Layer 2 of a small transformer language model trained on English Wikipedia (9 layers, counted from 0, width 128). Numbers have three digits each and are written without spaces.
In attention head 3, each number of a token's query or key is one row of weights dot the token's vector x. A token spreads its attention over itself and the tokens before it by the softmax of 0.177 times query dot key.
The model reads these tokens: "L" "and" " own" "ers" "hip" " and" " l" "and" " use" "==" "\n" "===" "W" "ast" "e" "," " en" "cl" "os" "ure" " and" " '" "im" "p" "ro" "v" "ement" "'" "===" "\n" "U" "n"

Query weights of the head. A number n stands for (n - 500) times 0.0011.
q0: 523622380642464520506425535366416581432462476486578490350391609439519642459391464489394517637645516304442524529417465497755431431588434481575480542574412507448400561421462503697417584570477536688660514595591477663674477559382584403547438452339516467658594768438516392409330193427564603542601460538542589540344708545637726615212497590710566304360381460510478769322494466246380365286566
q1: 692597463631779617582386556508515760372633327403573631429508384512489482528508421512284504439625515620547218456511532683401449358295518478332609367633593649630426471196529641135689496538452581456551600404688291648287489336668489725396554453410526549453656432391592423476403310650442374608485721540400444481682401492556570310617371500489755281684400632394635168343648527544402382535586
q2: 512378580519383579530604513581454356620585645740555434512520379565380392470506416379510580405487522594573661256434590503446448466530482494471535472659368362603709522271278812490448653399267491400518458523537548612348580537462457298413552590419646672533555478399399538567612484335546449564500395585707657612389586408553512356601268579449459457654378658296636493487515507437515530426509
q3: 029622560488562508585381655308524376298801658331295543689496591712564484654546573561721136578631396472626632512566573322488335423435562378648353536578529237629448508480562504669283580680615671598315496379432356649549440455343564456352445422589532423665348565424738405426468615346465293557500298453470581496608636513460464679555726594484650763301431615413431972455344245397595368425387
q4: 664475316389687628557512203483614552386289440487302674563608528620572503536611541483358555388466553497264672506519447582465572616601624503434398422449682520434577525456582461526583355494346435408274519359528730581385450491545317669440543549405522462441517554385515680652375637360365473490561738439550500429406487434438630542533462683596472343665464392460581417475628672273571606399434
q5: 601441558437504488478534562648619532317262545700585396207651706530585380381577520420349584528538806339504488624710571575280647332538749405480528291500431677535515469405564376233638685334515307386317653349635795547580577402388570633462651470447535299492573228385458665500566647446542649340359448496534342673865420549418562463320524413572669346453500460427690016406640533529353587545465
q6: 475506430388482610530473361380581448570380345656441351500640463333595642427371586558548467292363601528494336513419246331673677660431521519723371585363450507732393459574347546383519635342494544522398431582576549452588434535641683591684547349540545638683423333627309686391532597618547528383598484403428449470507614419326535554500468591377638626434269516569615308577522500436578588559525
q7: 600427419468691532407641473619556529628279517536513530563480347476703543632516519310689558455354447509518599522423266481490582311517500402553589497474458576692649342475567661474399512284435612448384510433662497744413509516597559469694628451700239522612576484414590419621390321517500500744552529577423465371465432394400361524401365463561456584438593267641377435405661361490588397546443
q8: 364524460667455558481458427474290296567602483660625702641452480305444232789689443421613430674491420658456560781422513374632466703517535626631594564426382577621404380740379318781302584394369464599492341387456409367648456443222600145333568300466484814492259700466492558457395661414650302404558326682578610571635649632504480557525587684459598681544307328520346879622398343560383372274504
q9: 561457307375633212555822562107603516282406430379584525562496436572627542474379582182483357555663657595348439596658231383540707632529649470662630465425609467531389412602407492484500343480435496504250684562500559755623492586747304474586322477589341355650633551435458651658450417537587665458337583606521492440582349447677416533358287492378492210713307354508618487718357549756656619412418
q10: 500603476595356467644453265086424458453496552487293722414469397500759819738445574355706412750500330596588672382844248340621530606738331424620479875325580375480581669739547224654364448665492556492325390583524446541458654394634342339653364401705427438483532496423608462469361604409627309526655496372408372513645533724537444450410504513380434496433328591652360576414441616743282478305447
q11: 464566562315699270550506395440564524510541476565663444503376567586409445375794276394401571591319568635413341376517441615500610299557570510411510448228360490569737623440453392326388574490497510426500612363536500614513458543554471904690658615267431523541565503483581368511543620657503665366460557481570404659577577500382497332376393458587421458367578497603459359460700583503414535357668
q12: 500458569490412521586596482466602376554529555594353382434634406386534603553507479578467574581485575527466708538595445396532286715791347709395724445504475394611333268552480323588436514500428609534470446230339535483422534535482346299593486463576531566533565615844446550344611623287665327683710440276645531340423504482483404670565440419408455659386639651507507824507279333309490489539344
q13: 556510444325537599398299443680644527622570334378590390557500513401490401452597524428532668561385454621624356434398589580582490312392523630349659507473497507316672649466712671278510711527490625539663465557490398327568596426596672456513434474587440402150718399328510452281620732659487496659531373523740520445352418532560563332535544645442554457460417537238468523399458556326425426587547
q14: 404652453341393677426426396717460597399356521633490600550587471430633275634535470540211521668587888566411705470377586503613546473572542418714595463648671440530536440341545431613631523531411679340323486532427377229592527369569537452539500741374440361591607483616335379543554380415493591326610586543529422503377655525563371405475524447503331564323513572530267384379539465471623450451571
q15: 364758625594504500332644523558620467440644367526437527608810419599418475452598373418318555471554504472320295214537469598400640294628542479353551307397530731424443564275656552342637525471415397672542537643653522733621471460574578532486496311436532446591516496470581500488536618615391398667326574624554369392444319584400571357685478264621700554563521632620531200500654561343514176365269
q16: 401574639392445612554446454482588452524658511329352326527392493577662480475507651471439503558630315543510739503429585430425322630468600311545304533602469504547629434473400421449438576625500342438539597700447480437646629256589665584349503400552677695392459571497329479504267609489510656457689626510507547500144503299284612535570616327415466568343567337751414724480574468614403655472410
q17: 464250382431413500466538285516468552575576416391496592558387563540464571569808558543578275504473397500475663378639600630626609540387476440481460668515549329540318518460441264625331425668681287493518496546475298385673797525448332342632602476624666373651341595470309367500460544515704166481808618451585598437684578454414557674636581538544656608433379302377239550707371443442524420444561
q18: 490639765464377152528494528621700557483414681297578402470472368597396562415620480362433594399355507339561566464300612487668555549518582558379443354406739379520477503507478386554468523700526529510696395444344463464309402394402516384456448357538691450424722444672448537715782406524529514550483510349334722439522470479497380578435460497714437760637478483400522546530443576591485396398582
q19: 660560462564430500460617410621562421460710374328485463549376404550667268430325190564583550557523566318685614462436668644392408549474480428566443524367580614710500351482378683647599573582569538599541486369642357270396358563363746242540511378394528655577384585551311478538850604370278206628489489486526585366648633437556465553702443426543398530585513375466417524634626404496378563613644
q20: 525670620410454656673503568565606379291744305440434575478356301444522695421483356410538471529497326431488591563419575391477477433448337578346452443484623550538560412715678477621562487568566459643603569695497295576627481462539465563402677608490417461530465668420469523476583402459606476373444510475599622336571565749373308397333328757357433466388500523388305552603593513493333551384589
q21: 520641567593311662675553547478410311579747551429372249540457586461441374409483283702324570406453457539559714302192691408533596428268550551579561449484496214584512733452673488630328583755406406399640187521674113568504472416414674395423392570483576689571712548630304525226508419563360426702586431711568564397398561597623606406371740804553412543557744480391435643404438487283369458678328
q22: 427574665660530606331496537438292587403711504480588442558434496568638321662198298550546346397300320549477752488527776589733423465587459455569641699642584337651656511675347429670255458477626359575515368541420327339354316426480588301522435560682670617359415820577382532396512528520466550583349496477674453508247666508577351606427417545779582640403485578489482697477354195212460586296682
q23: 719464392263749445423590106373584472552268529434201596459301698455684674530495636500660357744563518725460296652683524636689363423510439381623221446375313353586339482473665237302385482281371415425095691737522868738390603640602277629669472548476274445769500710439717648718505353328447657427607588473737327412640491609316438568528348338587655274352465445606582500409399690807555538449279
q24: 535382497243426371521524371792494611540730534493553334516507590657244415652503542486312647565730541326575289592503463382666573443452454481520487679389345490525478453465534275471512472535632544506453602486478565427448465513618695441423394497696522500510539577480547402616497331308559434380425611653401327562433497728608450542530568564293554646514415426522676533663596433321354678487427
q25: 392291639736546604482457601365533286201492320468500395515321603471541519608618584410646430712667309485430488519707456341674235727419485382714263519539696440519437388610573392697315329385303511386533375581421473459338654530589365550529607434725504386314617878298526345634496581460570306410718376422492328656638570584459485425472604452588538762454366634555547557717467568383475608445704
q26: 238483460339504479558416572204490305705674539755577742392580404336497466607532463518726521677390500404580554527355547534590571476624346622656294564302391418649383379445471313569646657713500460675411528456571465524458574374486584545601429569723497551415594380507517378646405396626388441357608347414340630479293500514534567510369773414535442482701639572288474512531530414554363439549619
q27: 255626632423442574576660589504582482504566434242500411451643490401524455513471556639222404514489593517411401441479630790496551462350497517299436531322580676740500621370339586415544393514376627449551529451497589507560268664561524569396496345482563447661658518175589367395476635360616329492489314565612440543531450522632510688234703493418563496638377620510370464269699768474317504518689
q28: 411432532681337624497460534562579583463659480218746794571303603334459544543443558507486385454455227339525534443565473410437715394400618556463617646408417442474478395623407405421431541412392392560400477676630441494474325436408602613457544410517590571416475471460566490514397523408513584490635497585672445411636335344465668354584353622421532641317574461503546764704388415774503408663577
q29: 419561496652417591654367584461511581530500504451607523443369716571532397486444327774523507511407659525419150400660294554298507565423510430455746496427444703471535496475721595701343638362419426629542652466550580450511574356456553382645515670365314536369393359545349588627711398534678406091666581205588522533508628455386514571230536527507655489551421482339432604633354470473530685567317
q30: 573612430466441359365529385464695486465624258444622536594417631629560463468384466711308497503431503411362429410476733412421585534326737516302422357690556748443593417442506766417395527493699772516658650410603442560418380483607470633575391474433544449609489374574560438551463376461612680409407462583543282476500376674339447337609538464527615392518597527490513149392634713475427507636304
q31: 557472415342651361523803482452658658315245554632443678538386543347375601474461637684511602462430581634553371531757424373577500500452500480496375459587422658503507571552500503263650567413342503520367518313497521588598649661454432432421571573400408493496402431471604616526551364612680444710409430380676393655720395288204412510486437525573510303710464458470542370534642407765381706355442

Key weights of the head. A number n stands for (n - 500) times 0.00083.
k0: 639534228623504338467380492496560523595476528552579577701578433333274594453757447279361414457307444608612552451469573508624409462488599493416500695535421204618515594496394344481567687438575451507300355284775434334423620294461387483310437496520542668599294515373549473614690690448500496672461570563459396332749512364496586460898527488295496626733482627441428311424426444646767838614222
k1: 611550389533056622698670478576410713444500825357556443429527545682508438274388646446701500615258438431496566545513549508521417496473772532791441307364379500504623443441632347500577291391488561387391603767200724347462619392491451614652405484357396253378417743600651726504525572284864586312474445362558362594588534491607533547244492307268408363377651260537460394479536841438430724724413
k2: 291442496407606434544460435222534737504315601512552647512727459361645470449580342778405240323579485628643460588465344604764556438475437504560551504296596536389413500667481119492684455477879458639695567566451578531680138477520686614611528258376442237484500547560428461426508457569451663459220350662282434583521685443626439674592547472523430459390735391647339349403470488561565553568442
k3: 678536572541565395307504577432487301810576486622500313541529351322424420543293246476311773274213727575469709397468601464371519572573665465429587652620542600473179758800404578574456527459345353368693412592558187204569277315384661386387298815415532950420371568694438676456631316629588637495273726500582723495360629505451593496533495300266332861574728486385195469663456571668521371528671
k4: 474269585672377417405677571668464626558609410751726322407508648468496434606481500536512435530356577754547387581594382437553376359420411486721474342485400570619357405351511462405431632616595646554312515556287409334625489559527522394529337331473367410826398530329686447552493481688666294376508162551345530355623424621467303612492549492443702607329418733562443650698371340745688637412619
k5: 626551441594552431682743572541204557792491388238469518810221633723475458569314594381683348656596462679238370458677464479561438636601353330500513378430443442623454437500426322266641387586416617550533500787399539707504449636744050598815478624669398547367434504375504622404428340572633565372452574737555444456193269531530299371656171428461384278612602621658597741564455393532460487280368
k6: 397263611198412378523527368427461537292391517709752700484444496732643405675429400573371553349586365429430572452866611476729588500323431149575488401414728647328532468492458709667324200613445504590570545307310288361443571300291642425423646841734508391354663730425496537612504512741555587487574504473376593463469533479667500595626480415488516359623546581394618505359593252640481399318672
k7: 473469415268281329411403529268527392520615215749585371325483557500415469496512578791340440676521647496664541779655458664452435731483519607614397535352504545473315550472556320584496500627419361470717375579314639380635577512540531530417427341569445433590560252680488476479410556310492526058291484374517362609582740525562781559643476607492319417406459587374831613598515792409683422415727
k8: 589525756319527201496387483575612584432800543590559435435584428625658589418500430394394420563879322332620302236488683562437470275425413476380492516492619448553371508673457550467492540914637528624604382693731404740600516283622642761425385706680492549466654475470592239579578496457181469399555605232404343492200647297508569635200567474263327443370684579404391481516587371500627452364496
k9: 376559683563247555492385602320443496591465381809275598588639687386546554755491508676774427654671500659639553720687771554577365579383275345386428640496383500521541504896621419645504414297693628443516474348372398429560504370286488395440491536474325462675408770474508590558437534363512191419646333520326348324695846447421298607299551482224378838234564593422615722412573439220508412439483
k10: 456522368357437617209542651624409377468426696583331533579481496553496509546509389748676491563657316543426412715253571340437338606429670629319415671586399533429290609785449699550189299343400212509388482652658536491721737704423338374381380757287827825426539612556435395590557563608207616600536332626557429391402292383460509567491495388410709948442432581219563766411256342279595748468743
k11: 556439410473202424618432588759596403786587544484446448391431441422634578511062489727439531339541652522493342571531632606400587605581554474496249582438293547425589481671634462462746511610637493504735690480563569597512597353569455355424378668626556462567301405780448407435410443428350516545651354412444534299387377314421407468661446357607515103467579340393643622670511370828475715504421
k12: 320492527444600452153402563590477407764512554591623412425453381383292356466504349453602528694858379365612126484552500536714711563500291573657464590464533359591523761568348654746311453484449469554477390661786299284343551342626508587648479427215464424450487779231516183674461629450288513449476524628568544712548634537429496332541669492681397660478636412407410404591569454479537462525658
k13: 573657565691405479524445592673278737491487331427602364533765340671492508025517492642531555378580642500275232463492684479222427521411429492345758415508432561447512472512480492374661545504674500488464840487622584672555288455356252378508663492118381318659700338668573530787603307334432608655610492335496645631541344565390585321586613348734517544568520287580594219545528439631500465231562
k14: 681480579836461460447708652371777569517517349517714356563466667600484571470301588693573492443192182414434245741496382424496562536633496570446424421467710450460473547568619484447558653528461277345485500292590512429415319472423846670546417296463337492396706564138391529636214516454361612560606492523449428602549272847484633564488626693350460229435690516484632468372596604437355601344540
k15: 585293535567616362574507525630473364593357714468762471442517356598623565396545375613617428401353450809352529678433255574460431687575466413606476577548585475519500711696271611405272515449339596337557653383296647461579816453724334415324667466439033473565483480573695460629574246566542441316396464393533410428556556422457366485341500817516476392573675275458533423363376758475402603581636
k16: 602350397521559466192389668594329560543483509439659557421348492591385754405362646759545640343406504557597565414361315645542439151549316783439672520763306264434402500462544415492666480437284561520411402283680428566525410670594467541628656653639417588899678584517476470464579394171346414487700335488438600747482542775632537770626386447500500407645476281123547457467279548447465509225604
k17: 504758679495564523341380567384456629654443415345797275527515404298451655637088378602428790707389460394487207362158500595408444342694738456373618429528369481370789469491370528752368637427411615649447398538687427679335349288601562386305387448542478613655798822571818435423711454538570808660458546597149686435395320642428358487303372714386115610574569491452581614527478311395610714346626
k18: 470550420577593714449387598442418386412612439743575618542545574584288508668492446512508477496562504500560263246694345573297552557479555563548612549750587484485549443435603637730612594218451572411574855471466297443531663289492303416485683433596462573532441411500417524164408687447660575603437375702737392760318461403443598327444699419263488239349657399530558336308504179329561662575584
k19: 459517583311500678210405429500177702487487447652789349479513492532351591405613504581271769372545611484504491475233469688743465212370428447439665343462279338304685570538673491249402652424640599512650586536426717571632537345761570569404422399535529546168717492517422406455271725774581704482526795623370458487398581548251525421587564451581466326148644542431393524198476601451488496785550
k20: 421447670737412485232533714672623562555488496203473605576606578525477361641484702578524663550324609426771500568592540435383552671296705578444500500399358252534395710385427248454422451415709507459544539423523624330570500553329523354372476375583561489532257243675698481447386577456382430754672613333508435516176465596455541575631817359624496634375511331623464601218426500532308380488610
k21: 643427610569758457333374405707626842487701383531606323628440508481610723297713286477463771443551677404458370420219723791439264615693701554482617428609611590607492555173192448308817445280655504496529584537576409301683466560264517355475602483322415457322411405393655395340675709383704509610482260337555397597339356455636424593790539360461487559486427279367504308461508684550300396580675
k22: 528520504622398545504438427326726396580750406483354448629413343633420608450883313635296757599535580611607339388451440423558428516374519638289721153612550237185556596659457446549476635500572528339516471396680418621595716395616688673415635582407617366403536382449460442535569496235319394252529455350262581525643483517789488447737434449196419500363523582476315547313406666736685560772569
k23: 176353408464085599483483552629400436505783397745587674513586470505460815711362464347562586477362228743474728601581387385536440717424479332556558701595440300668592439754325627649452522594317461647288294647557428469495496571568351422589227363477429281560344616468361677372487717420435775638509373300144580445254514519478225672630532491590469755578276774543479664963449556453301575326580
k24: 401613623395500653596346677392617492661520549468568438404342350500523557415283690592620366512475275375549646489437541527413544581542485571460566309571552468623332397449507756579624561500246378500399285306389461523488443469480531470496564399452427438569572636653644639488843696623252429288845480594422870290517445167634610380456437345830430356682614390545294527329388476709626374460384
k25: 491561422482510473546508268678491750323605555718302616552491602776487650757215430392912580531397539419543825427270370613620678326448437653227553341340342596639345526680353567678462573606543466428636558407371198405531496452397522490475446416091674811650610439773577424374378509330521571566585674347477654240495384734474419714318482449265382342548637500517185721474226518357773564473548
k26: 851636623649584589382329712698527644251412584204578296512345395535603401492504360565294304569797543469352580353731649524422237532573431426404391480480351319444587555524496680557438496415347567422500442509543638496683405620197611325573429461308420669796306589701135598307412756589449513466385623437756492668593316412433551591588333382650613568461416500360405620584423563483616745504356
k27: 616391508656643615397564424883520629404417571757642509596343545569479492325378546338846444359504496467627715657080540333504592734644532484496584343769331456342253521420592611393667307437562529207626461411508398546334657224547636408685343621326241567469274513657594817599512406522341505473221543614612487547611295487467475267400206738445462286335636453618496587609536522549492628634400
k28: 873615364239803357416511252545511390631584629588291411489869322554451549391274270278480582481447666507705524474403553680434352550430364615288330534473520416649673538542651500492299496570508534697597728549111574572446489676410474416482400544679504450376567612428522512619713407391522226590422730444480519441475570375436376641608663423679492402517467469481587469481315552399557621322523
k29: 508432475321598315440617302377388365553367362381386298534663554412726604444324258568636561569500517335455673668509711381699699339341720409341201483725491322449608538470244500384537367611429512426311535527458491580590416618457517616317566512553631334500505845447504144437315539536282661668504707740296606548659565353723467532575642536332262378560629564909705402593803278734536527347513
k30: 507374444523479773565626432520274414283282600512477347443594452546327519478748451504752578485255500644433385444542436326430702420569471563670814653291437404504227661389587330384633369412522429382356625512463473564257642583418665197344622463662560511453546565452704659472375658492456446614547616330492344535483825412575489357702369672419477415600536462629677443675731492472340628367576
k31: 430603539694530508646485651258377524619459504529439462366821408310601562492627354296504436444551496246438558668588420259407442717314314358726532628568427583740434283460504436697504314440512651680550455605449572430408426532439508725746492569553237536475457710484581472445347652388446637470488440512230472492111552674656682388422512250524694701207380476458388746619367715450751471639398

The vector x that enters this layer's attention at each token. A number n stands for (n - 500) times 0.0094.
0 "L": 333379565608318617733679544710492531481502435436533555482597449589494348306436519515666316383470413536386704663550589396479693679424479303746408561392481523545565459335568420374642437495515547339568459662073628488476469470509256511726611340648350293438561556508450617429436365446682354561472312555432433376534453552584432308567377698596680451509537600659639785557581567409391500403443
1 "and": 370468567597275490779738642580401452645424546469573445568402582387679503506552522348700340520435412634334555695627511513449530699511366405700516444445291633636576395407554309377667273561499573521574599463190564421339576390509287453740497387514321262382594385498478641461372458578641622524476388657493463223462552595514524444537514541664528254507473504703782547559368633524294419371442
2 " own": 449426465554209517851651697421355472576458527440502601525543629406606435351538526516711255458432518667505593769669660514460575595545502406672486603529371644576670268373597441297643316536579571401579588453186752395468566477494273406673548422514211234411404537488384649412401398484622539482527452670487436441395468610552434392370369471575477434514418646593770543599468653503462330334429
3 "ers": 324425529561256504719648554539388506553318477410523508514525584423533497384609597423776179436429400560535523846734544560469641560451505387786529514504364489540621378410563435257718363603468661480404513567093608501438591544493300409728501392528378341467569517575419658465406484560705492511461486607512530265358657533514387438409413486494625265553429587553821574537415639595278458294546
4 "hip": 341519555570369537816707585475466529595343462416563589579438511438651387519546521499665339382421558556387498825745591405428562600438320437601503496481323495639636254367579407365711461536435535429576541450084636518447598550597411475507441447457229111524524596560345712510419500510693502541552517632446503342497549543498432387480376538539610337485342575661808618647440644429279359298557
5 " and": 323455448467294543849731589620426595536433436438535633531454619355536503451474490501806260593353440659414664741717417522380543591358486468699540544504431591605555376393765386243710362557395664558530482445116728540407576514490312488600529358466257276387429573512433615480346398594495518529493445641477379301476465476509526431433460647454539426476434542661752591654490622437352390426600
6 " l": 411373524525240587792731573611354562544448410433498657462561571432554449444449582432725197505503540688508522725657575485494646670450508428804448593584204485523648380323664370319542396499448523491576563478155622503347598497542296522649483461398198306402445477455377584480350459517529509548506415606335331410476501646500451430403331425533611457646491549629743656688553658485425440398590
7 "and": 335443563584268460793734624568399444636392538493547499553412581402691524558540548355747329530464404640358553706661500481463511707493367413708499480430276612674562382479565320426630268535466573546519568485187558415369586407520263459744456385499306258401579406502476648459362458542652618546490402633479472207471567571503523480512513517652509284511432509699791614614381616531291445330451
8 " use": 359527477549237543811786606494441423547379509418523695636540661374632525476495580515706224496527520587419519865624570593498495580397385389798448641443314536677634262423623401271679349584488558368569603477156692438399498489543435392617460324451315254405377559535422656408348449483581515544491522684440415451392579521473532518488358525562571474502341628528667610669519525507419430321382
9 "==": 223336443581245497771703691626361458555352441500554641579486667492535536451429522373772300364473427538452571851739506573368556489481495411743528645376366444626578302371549458316490437460394576550515543598132663494418587448601363476588559496545257236507405573570396632393445355522540551586506484603422482302446601586560409429478401485635635424493439580701702565724462590445476334418440
10 "\n": 296370421504297421833629626604301465554386456410524655621577616497556497490443510503772251525440437574503665784732548507397566684420523449709470608472311452627539448448559388428566469518364674616555499496099633479331547428584349580652563358523235293489317407509386613406428389542573551476509500553419434317490566629466414414426391546563646397522443586745659606677514697417374363346522
11 "===": 185432384556262506767747718608367429520308443501545647535533617424517571558430479477733335363520452566429566867649566589365572550431519327736472638433345428675599232432592396350514451507430604573524553603114618462378568484562330512590521436535270212493423553503396565389443331570508573574473470575497422285470557590566460443437320506622572418527469618695656650673538611433524436437470
12 "W": 325390564438286499620644588558331466519329435418424667474452593584580394504587411434772182540514457598519533832758536404468627603444401388671538560503378581694660383390629448422632340565443632552478384456161599524396642427458290533670515412450228232519536503525347699405409286557635578500486484629390490316461500568516486506518342474576497382493356579687649798685550605521346547474474
13 "ast": 242473520563291643724653627546386350654327516478583584509511514542750458524600604423770287568464483677417510770683442453506501616449387355685480578423309604590598318390586298377435382527500543479452476444247599409343638525557265443767474487547303338483497355477397667489346374580613551488495461590370508248437490546476573533448409460478657471491452572696800776632552590450279444353496
14 "e": 353381473468255635826743524561405516515408468424490628450475586432667539427475549404822332519516437656584514828769549462541603519429454392715505599478397461751549252408473436368555294526503537599491580455197654433289612430493305490639401346613324356413557605549471585431316389607497549499424422626382443313420562497469472522415410553584562329533452632702642768690465644534312468310462
15 ",": 380452554473306462794688600583349517579392445521476640578548654408647513472470509472734253532373336584470703737720470513364546607375492383739521612550315542588530378363694382310553346528401582625496523534183671533281562593467420567703464360493264339432354556537372650556445368533561520496489438551452386275478460469469489475330428546447560495530422676732708724653572650409384379304580
16 " en": 334451353436232649732702571514477515576406485552570730532457682452636581426430597383707248526571371753480695669475518661487415593327366455796407629493468515661621348511652330337645238553408527495480537401235648383380491536563335421626477453442222277539405695488403530454404540544514586551520468550394435377427549550541507403424410504592500497594424701631749588747546488461397376309412
17 "cl": 304380576438252562761709558549352426479429410542556581355434724437614509555414554330779177619532393602471502705676613582482596679597433353687386708654355596615551362408512331344621416483434541428463487447282638395484640556461222512647440346498239215467364658583444571530431511578614505514442440673429446285463557602539527395361443528514506520591450563603621763645523574483304472438550
18 "os": 288528604527283563789622550558377550511268516637566479445463640473618494549578604377804179540444335523525614779589516549480540657412501409640478653532371467786531361508583337376605211524450619507348458503228556580391614495539294440663451361613392372545405503612370697440448431652550451483519435648416445232390544591499509469453341420575555413574441562578714711610500598501349391274384
19 "ure": 261552504524292499836665584523477451599425513505459593545413655397690482623486620469711266579507395594497613880768500449553509581358441409684428467392389538666648161530509300322665388552356539414575559459107537486379616496571437467592344436535296354488492598572437613483433489498629493540500511670421414345424433550492391423469428573518563413473299610637714692713484616470327503277428
20 " and": 281450428442292533826705574598387550545403449501503667531445631348521523582452489502810261635394436649417723747775398477413523587343480425721516589519464586648527372495765412327633345528332643591516396455157674542408599543493320493620484374449275333422386587488424623488326400600444518516482456644410418284449445489519528454427456635411558526489428592608709695698486563426399402389573
21 " '": 378478447578242425832671601543401503612381446548408704549557597501530483503391517581808229567548346485425573776700651462441562575393458351710522647539338512573513427420555455343497473460380557577562402477135633431320511420527371464630601409708254384621399535452377597535322504551519588555572477603508380303555595546513334439413291406564527423545317753594596734674450608444344544325509
22 "im": 434478509534271471780588562547449581587545569479487515450495615422669539618479416391759204526484427656482510849776586409487538596415431270597527667464375529688591256589527294421650322539415569603432371456115620466382617493555201458513355405517410315528390497606431657384345448565503512526583397519350433309526565627568458481499395477555617488553485536761758751495515620473368433267435
23 "p": 473377579455286526790662581515373454567413454531399558513391604560653546483416561367699269464481432552479546837738537469523500579514404272691505645587327520723590254565589334382528345625469514590400453448026611438433683616534319463564454585531380307534432520503392578479353406589542523499437439625281441307485570521526467344469404526494584508641479558635607868663518672402293477409505
24 "ro": 252563530392279513861672522597360486566400395604413570475450529441599502546463670357846370479438368598504650754757637416505406542438445332729338654523428496618636322502618256438485256582468475567493484402242557491491585527469340497673423421581271393530468646576423660418370432578531567546429496617466492441390490558559422541413321477607566489582361489717721770639466653486362387331363
25 "v": 418385558507333545673731500523366394465386444502403476551396572512694502549470567336725363493401390642478507853817530460442566589488400312668496636532346598620551396512533346418529369578416605616501293565165574399471626543576267454654496315451345381536289596580437608470282391669521618478538477661358460356436600485557426400424464433603582493579465597689728887559490620439308462326496
26 "ement": 295574510451235531713620507514451374537373462433522620571414592418596550548519610433757303556494400631407553914760560427495585588417452435608491516511350505736554295447574415383643445560346501432517457531156600453404545571582420474619336339458374242473413664562471690461392478552663547519533480670366443358379621537538345533447401407427620501515375676535788783688462651427311480266453
27 "'": 424523409477290464789704624527309452568330483439480612541503527416684481602469580505803360602535468532465676797752586429435656604315433238721496619494460402639576261404639457399448460578396612601433464553247509513357573507460308485558484437578182315440379615475366591444316460499563593579553452506482507232463529570558415470464378464533498475506331658596693760703442707411504485238500
28 "===": 152430392547247494732718713618367418527318449534512679550537617423516600633398472491725342405537402567434596876657570572376561541429493299684452656442343420680570237497573432389445466545397603598497490626148563460377565498566353525581490453531295257510404587485381553389435359566480572572476455585457445265457558590566457480430312495609557517517438655666626713715510596410574432424469
29 "\n": 268374411481283411796608621593288440559387467453481689621569609474561522601414498517762270557467401568519727792755556473421552678404501426667442638487323442645514454522538429489483467552327662638533413517138573479324554441574375583646517377498273344525293429484377602428420406545533553470509493553376443283476565632471412451415376538529642515514415645710634717722489669402433369326520
30 "U": 318525430466179451702712614578383410512342445581408697557438567509596477428568507501638224509464225397532553783767599439524481570394483268599469646468362491739500361502690417490590316470415570542461361501262601480317629574561312585711463399494277362615569530543423670441407438564534558503554516580385493387453598486576415367497455488568453576480301641634720875749430575457433456343411
31 "n": 348388481552197477683703503588353354454523429549377556431534633466665470601480482369718268557447351604503647894768523486531516605509454203647486705517371483549534300444563368451529388513420545671481346465208676398378544518485266476634406533468173494499518578544393552528396481638583574477442377626436419299432587602546494494373424523550593527563416532645726817705500615597456510267495

Token 7 "and".
To which token does it give the most attention? 6 " l"

Token 18 "os".
To which token does it give the most attention? 17 "cl"

Token 10 "\n".
To which token does it give the most attention? 10 "\n"

Token 20 " and".
To which token does it give the most attention? 20 " and"

Token 8 " use".
Which two tokens does it look at most, in order? 8 " use", 6 " l"

Token 11 "===".
Which token does it look at most, and with what share of its attention? 10 "\n", with about 50%

Token 14 "e".
To which token does it give the most attention? 12 "W"

Token 6 " l".
Which two tokens does it look at most, in order? 6 " l", 5 " and"

Token 13 "ast".
Which two tokens does it look at most, in order? 12 "W", 11 "==="

Token 31 "n".
To which token does it give the most attention? 30 "U"

Token 5 " and".
Which token does it look at most, and with what share of its attention? 5 " and", with about 60%

Token 4 "hip".
Which two tokens does it look at most, in order? 2 " own", 4 "hip"

Token 19 "ure".
Which two tokens does it look at most, in order? 18 "os", 16 " en"

Token 9 "==".
To which token does it give the most attention? 9 "=="

Token 27 "'".
To which token does it give the most attention? 27 "'"

Token 23 "p".
Which token does it look at most, and with what share of its attention? 21 " '", with about 60%

Token 29 "\n".
Which token does it look at most, and with what share of its attention? 29 "\n", with about 60%

Token 30 "U".
Which two tokens does it look at most, in order? 29 "\n", 30 "U"

Token 28 "===".
Which two tokens does it look at most, in order? 28 "===", 27 "'"

Token 15 ",".
To which token does it give the most attention? 15 ","